Layer 6 of a small transformer language model trained on English Wikipedia (14 layers, counted from 0, width 96).
A neuron adds its activation times its output weights to the MLP's output. To switch it off is to set its activation to zero at one token and run the rest of the model.

Output weights of the MLP neurons that the questions are about. A number n stands for (n - 500) times 0.00082.
n42: 473 488 361 477 640 539 546 520 496 636 429 335 249 445 439 461 853 491 470 476 209 454 449 577 466 511 358 563 189 300 535 544 578 374 759 108 418 619 470 500 398 752 705 543 286 597 634 500 536 452 639 421 485 532 207 710 564 504 590 571 564 407 649 545 374 423 662 524 469 425 258 488 416 522 573 388 416 342 221 679 328 488 585 529 395 351 400 550 650 656 331 541 721 472 421 496
n101: 587 533 453 493 449 586 399 443 366 531 295 425 617 490 460 333 702 735 573 365 455 625 486 340 543 635 484 588 553 445 662 636 432 407 463 553 522 440 539 403 563 567 427 561 433 238 346 196 371 546 675 431 359 429 485 316 404 260 510 477 603 571 465 372 533 504 518 668 400 503 415 385 463 766 577 421 490 483 466 471 331 215 285 539 549 419 752 334 460 514 679 611 437 573 449 511
n150: 579 438 280 493 644 560 406 435 399 225 362 373 575 615 413 619 563 359 338 567 559 532 444 469 575 469 458 542 412 507 496 391 622 431 543 528 282 560 500 308 456 435 579 416 172 517 600 323 605 428 492 303 557 485 296 464 487 751 511 595 382 192 521 468 450 604 390 576 608 436 386 577 518 623 619 258 786 552 309 345 666 650 445 326 394 449 642 646 674 608 438 558 375 334 633 735
n165: 449 429 799 453 328 620 445 593 500 705 474 678 456 608 573 541 508 350 493 350 362 616 470 656 522 688 525 560 514 746 564 625 385 396 643 439 567 411 725 533 601 544 313 511 365 452 171 504 557 492 591 463 418 569 363 475 433 372 656 290 385 182 590 436 543 492 583 546 676 496 485 453 572 512 660 593 557 399 369 610 173 624 555 469 243 252 353 643 570 519 533 380 500 640 376 598
n178: 712 386 514 452 524 527 552 627 681 446 650 525 799 355 426 547 666 267 634 493 361 602 642 525 417 565 638 444 670 563 685 564 434 309 626 551 493 575 528 445 529 551 395 441 486 603 702 399 363 483 657 583 440 595 446 388 509 386 556 569 385 442 307 389 478 397 681 603 424 397 378 400 318 332 558 424 443 394 352 522 372 417 346 559 601 439 567 533 536 407 273 321 564 524 497 496
n189: 528 822 541 449 444 532 448 386 661 319 382 677 758 500 510 575 645 635 779 468 486 352 529 490 472 407 571 557 554 724 482 612 450 463 591 758 261 407 469 635 235 711 386 369 581 510 404 569 406 449 685 561 439 449 419 258 561 385 606 578 606 376 490 554 369 456 587 484 386 381 606 418 369 469 448 507 630 375 426 355 470 543 359 366 374 608 432 560 388 307 524 481 700 652 526 352
n218: 551 384 473 383 494 386 625 621 393 533 347 411 522 503 420 285 400 708 508 629 465 584 480 386 545 467 555 453 680 767 418 302 569 557 314 420 683 601 567 506 626 585 608 370 338 484 569 408 556 547 333 430 636 345 579 494 579 588 506 431 593 336 435 450 418 455 509 544 480 535 500 600 576 494 418 436 524 520 535 643 655 550 477 412 634 457 577 554 654 421 412 530 429 450 516 532
n257: 604 332 574 408 571 389 587 478 754 525 593 415 424 820 378 417 603 663 607 428 382 679 407 503 497 437 541 443 541 500 457 233 610 437 530 699 608 477 493 330 500 517 580 359 595 611 626 359 554 359 598 332 422 496 554 348 551 400 500 605 232 581 639 449 383 707 741 579 243 457 376 393 407 531 659 493 420 489 442 439 396 299 447 589 360 768 496 486 451 541 503 259 478 449 507 364
n272: 421 403 468 500 439 531 710 684 468 661 512 489 545 765 779 292 759 405 224 554 299 615 218 461 560 464 482 379 416 519 365 641 596 428 439 137 803 713 655 729 375 403 508 515 341 518 404 394 527 696 449 569 478 603 696 609 618 544 423 511 485 504 343 548 500 528 659 514 496 663 322 552 493 436 549 479 504 318 445 522 488 407 409 564 529 688 508 409 379 617 557 592 323 457 663 210
n311: 392 496 533 537 515 399 639 630 569 528 483 480 607 524 449 427 333 512 527 500 406 726 657 442 443 523 602 609 507 302 229 606 403 604 504 561 693 553 596 622 549 328 611 321 525 420 619 549 570 461 308 420 358 422 628 443 391 525 528 398 517 475 468 540 618 360 467 213 371 440 479 659 443 362 317 372 736 211 451 437 257 504 562 348 467 680 400 503 585 493 388 598 663 511 695 363
n368: 474 562 486 532 417 649 406 469 469 403 393 519 412 619 445 639 900 655 436 513 397 680 513 525 519 441 522 434 478 589 325 356 467 435 451 369 316 486 503 423 721 497 359 598 497 364 479 362 580 574 438 629 367 439 411 522 548 562 431 384 557 510 494 535 587 527 668 656 517 543 232 462 465 456 664 470 574 371 312 503 393 490 497 810 402 319 359 546 273 600 591 380 426 345 476 677
n402: 711 440 715 577 308 527 504 449 488 395 462 431 671 412 362 420 773 577 341 277 446 586 538 578 386 514 362 413 220 508 389 306 625 453 500 538 584 384 653 422 496 604 342 424 465 427 365 519 515 613 584 454 482 571 360 507 589 436 306 627 415 535 327 857 271 611 601 585 538 450 508 774 592 264 422 409 709 665 454 558 420 438 545 484 285 403 228 662 433 444 672 417 313 372 423 500
n491: 504 571 672 446 330 447 566 582 512 431 530 475 628 575 430 616 580 508 536 610 575 584 334 657 152 423 368 536 607 500 335 252 507 294 444 743 543 459 292 566 747 708 340 429 372 634 496 675 568 657 500 534 407 720 252 467 537 383 646 632 558 604 364 457 471 422 321 336 447 527 604 625 576 409 526 611 816 425 266 582 327 409 273 449 335 405 532 522 474 527 518 523 665 363 438 377
n493: 550 446 557 553 349 555 547 638 575 622 462 321 748 585 567 372 368 641 566 486 332 321 466 443 599 673 536 549 516 408 281 531 639 716 311 669 618 589 565 457 777 384 449 534 581 353 415 587 462 629 534 541 663 430 567 493 558 596 677 347 671 634 490 696 553 387 551 451 432 552 458 635 245 523 527 673 385 600 380 578 493 479 412 707 389 517 336 466 564 454 373 514 357 521 563 310
n540: 462 588 362 596 537 432 393 413 418 651 337 565 217 410 510 507 375 496 487 666 539 431 429 500 534 639 411 442 404 351 481 622 381 577 500 511 364 387 478 434 668 478 586 651 530 461 332 559 631 569 486 399 590 490 503 431 558 699 461 725 381 337 518 553 365 500 281 434 656 317 596 564 478 514 361 539 605 562 759 442 534 562 535 311 608 427 280 385 341 318 589 513 417 592 488 670
n557: 539 416 547 438 395 635 378 588 741 622 369 481 564 555 256 539 762 584 471 339 245 244 475 481 298 537 505 36 571 515 580 510 426 304 627 626 573 977 309 505 489 422 612 436 423 573 443 647 500 500 500 790 352 449 306 301 451 146 485 552 298 608 431 409 331 288 674 504 260 611 74 651 500 412 466 482 176 675 631 344 109 460 179 391 271 729 802 426 676 536 373 713 587 287 307 625

Each question names a token from some text and the token that comes next. It shows the activations a of the neurons there, in the order above. A number n stands for (n - 500) times 0.0043.

Then comes g, the gradient of the next token's log-probability with respect to the MLP's output, scaled to length 1. A neuron's effect is roughly proportional to its activation times (output weights . g). A number n stands for (n - 500) times 0.00081.

" to", then " that"
a: 500 683 500 500 500 500 500 729 500 576 511 500 500 531 500 500
g: 683 645 538 652 715 654 537 512 591 597 591 506 266 634 499 493 498 383 435 215 763 557 476 512 560 701 643 391 577 483 625 527 566 334 566 509 668 592 223 273 604 559 513 446 606 569 597 542 525 649 531 592 430 297 713 249 517 526 514 476 432 569 611 563 397 568 393 415 334 639 574 451 281 729 537 671 480 692 523 500 550 666 459 644 445 638 632 646 676 635 568 668 661 556 333 316
Switching off which neuron hurts the next token most? n257

"0", then "+"
a: 500 684 500 500 566 500 507 500 691 500 518 500 500 552 517 500
g: 439 438 295 623 525 458 614 465 489 537 384 525 510 689 605 561 494 582 588 569 272 668 576 615 585 350 484 380 367 254 323 405 557 454 76 494 560 601 620 619 723 378 602 362 419 176 388 463 492 406 270 410 565 494 434 644 691 374 446 455 529 522 456 557 209 576 642 351 494 479 556 616 503 451 482 439 653 492 214 474 398 468 513 773 665 484 496 644 564 592 594 679 466 394 429 371
Which two neurons, each switched off alone, lower its probability most, in order? n272, n493

" A", then "ri"
a: 500 500 500 500 500 500 500 500 737 500 500 500 500 500 500 847
g: 615 564 437 650 406 432 688 602 342 339 426 568 384 582 438 486 684 469 598 665 430 373 529 446 585 443 417 278 488 309 360 558 538 420 755 405 594 355 595 521 424 630 536 209 445 298 499 361 239 486 276 659 679 497 653 460 376 385 377 461 467 503 602 534 386 449 500 514 352 686 475 575 428 557 547 656 573 415 122 492 356 612 433 433 340 621 495 408 424 264 667 492 509 296 260 621
Switching off which neuron hurts the next token most? n557

".", then "\n"
a: 500 528 500 500 672 500 500 906 500 500 623 752 500 500 500 500
g: 294 482 548 453 513 457 481 400 549 703 404 480 499 565 455 493 518 726 232 438 614 410 484 769 624 546 524 357 437 418 685 365 494 546 789 369 447 570 503 585 531 492 451 612 345 341 367 488 433 167 459 711 490 366 538 579 562 505 441 430 527 299 297 467 359 493 642 438 570 495 569 431 627 782 749 311 496 240 509 449 471 471 470 601 754 501 370 549 414 741 326 401 593 515 690 672
Switching off which neuron hurts the next token most? n368

"q", then "i"
a: 500 500 527 500 500 590 514 500 706 500 500 500 500 595 500 685
g: 557 606 431 431 501 309 548 576 405 262 398 233 502 499 434 307 641 500 318 558 323 604 545 687 463 319 344 642 605 641 637 445 520 557 474 461 393 392 203 782 489 386 327 492 434 604 441 276 614 267 345 506 403 694 389 515 510 443 438 529 583 723 309 585 437 709 666 608 632 580 451 466 288 622 667 699 482 498 472 466 577 617 339 677 481 526 388 502 472 342 528 372 307 398 526 583
Which neuron, switched off, raises the next token's probability most? n557

"un", then " |"
a: 500 500 620 500 500 500 598 500 791 500 500 500 614 671 500 655
g: 679 336 576 620 720 416 366 520 621 483 463 705 590 463 692 405 506 818 485 377 585 594 411 348 533 680 434 512 407 746 328 664 408 636 703 625 318 351 689 419 483 304 283 686 435 376 723 498 447 443 558 324 548 511 649 415 563 614 516 605 404 550 739 400 684 556 360 322 523 460 699 610 553 522 379 544 330 422 566 717 473 422 386 466 414 584 519 577 472 462 567 368 307 603 594 595
Switching off which neuron hurts the next token most? n493

" |", then " "
a: 500 652 500 500 565 500 500 500 583 500 652 500 625 692 530 500
g: 499 288 415 478 579 518 457 415 611 575 343 303 335 571 518 643 249 529 597 598 385 583 392 373 379 463 313 369 345 560 539 709 926 413 334 565 556 521 733 444 410 574 689 400 353 411 433 490 542 645 435 316 615 520 379 394 596 469 593 595 497 651 327 648 467 609 372 614 567 644 405 466 453 311 468 562 585 382 450 477 480 616 568 368 398 704 418 726 671 224 573 472 276 495 495 360
Which neuron, switched off, raises the next token's probability most? n368

"8", then ":"
a: 500 500 500 500 500 500 560 500 733 500 500 500 500 500 500 500
g: 553 586 341 574 660 368 698 427 485 350 354 424 530 526 314 439 575 499 481 593 523 394 471 328 257 346 627 465 533 548 528 214 589 539 362 343 647 545 613 474 620 805 399 476 429 444 424 382 506 479 389 868 404 585 399 536 662 451 405 399 610 570 678 565 495 607 498 472 550 454 289 526 458 453 734 302 588 662 289 260 381 758 375 545 627 386 633 577 507 618 453 548 529 246 622 570
Switching off which neuron hurts the next token most? n272

" Ya", then "le"
a: 500 622 525 500 754 500 500 679 828 500 520 500 500 546 528 773
g: 305 383 530 550 335 543 632 641 426 364 336 455 571 536 433 663 658 456 410 482 597 432 349 456 603 602 507 527 421 548 354 405 314 475 575 662 733 609 650 741 670 616 734 575 378 606 584 884 570 316 564 369 512 584 524 609 549 558 624 495 549 363 367 551 509 702 756 385 535 717 669 369 473 627 616 512 696 546 632 588 258 446 509 323 304 610 385 564 446 611 407 486 499 557 329 605
Which two neurons, each switched off alone, lower its probability most, in order? n272, n557

"gi", then "in"
a: 500 500 500 500 500 500 809 500 643 500 500 500 500 626 500 519
g: 609 275 211 318 507 548 602 611 420 638 434 328 654 547 705 595 360 536 464 631 457 483 536 541 477 429 443 422 354 576 452 215 401 533 301 523 577 590 270 400 650 271 345 597 381 464 201 633 597 589 391 278 505 613 496 550 584 681 535 528 449 420 555 202 510 448 545 697 346 407 554 482 572 622 564 428 701 420 505 312 419 541 398 419 426 397 464 205 540 581 373 393 584 375 299 498
Switching off which neuron hurts the next token most? n218

"ft", then " vocals"
a: 500 500 500 500 500 554 626 522 500 500 500 540 500 571 500 500
g: 620 506 582 628 423 541 284 724 428 445 440 581 583 466 394 778 733 475 568 432 470 476 553 296 698 527 505 380 400 742 450 499 516 435 442 512 593 544 794 694 591 395 491 629 456 614 180 472 493 501 439 544 379 564 482 311 505 449 624 387 546 390 559 698 651 537 523 221 489 662 689 513 452 588 341 758 494 642 673 435 455 492 805 582 636 623 531 532 484 690 573 651 644 364 464 344
Which neuron, switched off, raises the next token's probability most? n218

" Corporation", then ","
a: 500 500 500 500 500 500 601 500 798 500 500 500 500 593 500 709
g: 614 506 577 516 552 615 570 467 566 192 620 627 498 266 277 353 462 587 205 658 361 578 661 416 466 495 357 289 495 408 744 454 424 469 499 463 189 498 480 455 418 577 477 460 399 436 544 405 508 496 470 463 522 311 609 358 427 557 429 757 327 351 275 511 408 836 329 327 497 656 786 452 526 628 584 653 542 422 300 427 637 385 482 536 437 493 548 353 511 412 557 355 596 423 584 425
Which neuron, switched off, raises the next token's probability most? n272

"+", then "1"
a: 500 650 500 500 500 642 542 500 561 500 500 500 500 559 500 500
g: 444 666 405 517 528 383 536 405 373 561 379 647 616 399 383 695 680 576 438 372 633 687 480 521 321 602 484 402 536 771 499 386 575 53 698 580 563 456 332 261 350 564 528 277 440 597 556 343 590 503 567 576 367 511 245 383 638 330 531 546 600 435 650 527 470 397 408 545 569 376 366 237 363 719 551 465 642 552 490 604 616 544 388 569 602 485 442 501 457 413 553 519 786 336 516 606
Switching off which neuron hurts the next token most? n189

",", then " England"
a: 500 577 500 567 500 500 500 580 500 592 500 518 500 584 500 500
g: 691 587 509 486 634 583 489 577 535 532 471 554 327 620 394 576 788 564 514 393 392 534 260 465 453 579 377 331 735 472 642 611 538 515 527 527 568 652 410 683 555 585 702 569 362 354 432 519 657 478 515 748 495 560 585 506 458 580 542 677 563 519 535 534 686 537 419 356 479 675 535 505 872 689 446 721 331 576 310 777 567 463 191 581 409 445 465 673 587 672 277 440 429 617 425 634
Which neuron, switched off, raises the next token's probability most? n311

" ball", then "ad"
a: 500 630 525 510 500 500 500 514 661 500 500 559 500 500 500 500
g: 526 359 245 560 438 559 470 379 183 434 321 320 441 582 576 450 276 682 653 653 482 532 643 567 568 434 599 457 533 515 421 447 611 422 303 608 270 481 415 529 586 452 251 645 519 604 451 569 578 218 541 278 429 297 308 540 546 563 504 569 476 655 436 598 481 606 602 654 697 479 349 329 723 351 503 220 602 419 485 349 541 477 552 562 531 469 794 538 596 480 604 429 520 645 705 598
Which two neurons, each switched off alone, lower its probability most, in order? n101, n150

" O", then "t"
a: 500 709 500 500 561 500 709 518 641 582 581 500 500 500 500 606
g: 369 617 657 396 484 618 395 514 489 352 708 457 338 261 244 670 484 391 345 634 450 350 413 553 391 480 418 563 764 569 427 298 704 409 364 287 530 221 593 479 585 682 319 292 591 638 539 442 536 540 531 587 335 555 355 393 404 367 487 505 538 790 548 377 629 694 418 463 722 566 437 473 443 467 556 448 395 662 409 411 665 478 631 432 307 505 335 641 498 538 304 571 482 622 420 378
Which neuron, switched off, raises the next token's probability most? n101

".", then " The"
a: 516 540 500 500 678 500 500 938 500 500 601 761 504 500 500 500
g: 530 541 422 438 599 536 382 683 416 421 593 550 398 409 435 791 413 234 831 571 603 573 625 398 476 426 518 381 605 445 457 630 505 626 150 507 560 504 496 471 347 358 460 325 490 682 626 564 595 774 629 354 659 618 396 328 505 290 406 585 475 667 580 453 513 684 290 559 523 465 516 442 337 453 538 603 350 661 701 581 478 308 445 444 371 476 463 637 488 337 458 631 315 383 479 246
Which two neurons, each switched off alone, lower its probability most, in order? n257, n178

" |", then " South"
a: 500 596 500 500 819 500 500 500 676 500 500 564 706 518 500 500
g: 516 629 540 531 512 595 373 572 567 378 588 587 579 451 653 562 453 577 520 375 469 615 416 298 459 324 359 605 669 432 587 299 423 529 723 688 382 361 492 514 562 471 764 399 567 566 341 547 652 656 676 512 486 629 644 610 637 597 476 784 540 416 173 425 717 575 405 753 314 495 415 273 547 436 685 651 433 437 455 389 411 446 532 448 556 370 764 472 446 512 461 651 356 619 714 722
Switching off which neuron hurts the next token most? n178

" T", then "ang"
a: 500 798 500 500 590 500 572 500 584 500 500 500 543 500 500 543
g: 617 614 327 596 343 522 352 428 310 294 391 362 268 353 551 286 424 468 540 545 343 462 600 517 423 527 324 510 540 642 531 292 414 428 493 708 402 210 586 501 593 476 305 482 570 676 696 377 520 690 464 514 354 525 540 576 497 366 384 759 581 721 489 332 711 707 504 443 522 515 163 471 471 537 521 514 642 593 374 384 297 525 442 499 298 295 514 496 461 522 636 529 537 607 611 695
Switching off which neuron hurts the next token most? n101

"+", then "3"
a: 500 644 500 500 500 648 541 500 535 500 500 500 500 543 500 500
g: 503 593 521 357 603 497 449 527 523 305 372 670 730 336 288 424 720 554 681 454 353 296 609 645 489 533 392 718 538 600 571 575 493 589 434 560 426 448 488 529 255 694 348 551 576 697 410 566 520 341 701 411 225 340 401 266 426 540 575 513 697 446 644 526 495 376 349 546 437 545 467 350 557 349 688 648 540 470 485 551 646 494 383 466 490 537 400 329 424 423 637 382 699 374 575 874
Which two neurons, each switched off alone, lower its probability most, in order? n189, n101

"Jean", then "ette"
a: 500 500 500 500 500 500 598 516 532 500 536 500 500 500 500 500
g: 636 516 455 489 563 461 488 491 599 412 756 430 533 381 625 516 378 761 370 543 483 304 541 660 525 553 523 264 554 620 611 634 157 401 280 577 640 576 369 237 513 377 494 662 714 551 408 701 555 766 555 262 512 475 592 615 474 461 562 413 641 594 266 401 494 556 574 537 668 482 474 496 615 474 564 401 444 528 437 246 459 737 490 742 540 452 556 395 388 691 610 322 410 577 345 431
Which neuron, switched off, raises the next token's probability most? n218

" |", then " Mon"
a: 500 554 500 500 823 500 500 500 663 517 500 620 737 528 500 500
g: 686 565 418 575 379 392 454 550 524 476 600 604 326 502 508 415 460 408 717 625 506 340 551 484 520 595 361 756 555 533 306 263 435 523 762 507 402 369 489 767 360 517 499 444 428 390 714 222 492 557 523 720 456 628 639 633 577 567 475 717 469 605 336 434 667 579 561 518 453 469 359 417 266 535 622 482 597 473 399 640 423 477 731 228 803 368 538 346 333 340 477 468 664 517 565 393
Which two neurons, each switched off alone, lower its probability most, in order? n178, n491

"ctor", then " of"
a: 617 500 500 515 532 500 500 500 500 557 500 751 500 695 500 500
g: 558 432 372 438 353 379 467 528 608 564 540 585 634 364 626 756 563 330 303 641 468 668 533 678 719 688 662 812 349 598 553 659 596 546 581 607 502 402 572 602 502 733 487 493 527 547 616 550 352 692 516 675 709 695 447 553 559 709 524 611 359 355 504 589 174 480 486 362 489 448 698 612 669 512 304 492 664 393 630 468 766 535 547 516 589 464 335 558 509 412 422 620 609 535 593 387
Switching off which neuron hurts the next token most? n402

"C", then "MS"
a: 500 592 526 500 556 538 505 500 846 500 505 500 500 768 500 540
g: 560 512 453 513 423 338 522 477 468 472 655 297 614 423 418 612 312 507 477 667 585 663 318 576 657 570 655 712 741 517 556 297 525 465 414 318 496 527 565 481 646 349 582 555 609 388 612 426 768 424 507 568 501 700 336 507 592 501 400 452 414 667 596 666 557 547 718 668 475 508 690 482 661 263 531 596 242 590 532 555 515 421 414 627 669 286 248 657 599 516 675 546 321 275 712 438
Switching off which neuron hurts the next token most? n493

" |", then " T"
a: 500 601 500 500 821 500 500 500 614 500 500 500 732 591 500 500
g: 523 332 433 533 676 423 471 444 619 566 528 522 508 635 579 444 378 233 800 440 536 416 426 762 699 437 542 693 439 473 396 362 510 551 406 206 274 543 696 556 532 545 439 348 449 609 553 545 583 427 472 589 368 488 409 534 493 621 549 378 547 833 691 377 674 426 738 298 507 398 484 435 517 411 226 557 358 259 572 692 433 537 449 500 726 299 492 505 461 456 568 455 498 449 331 299
Switching off which neuron hurts the next token most? n178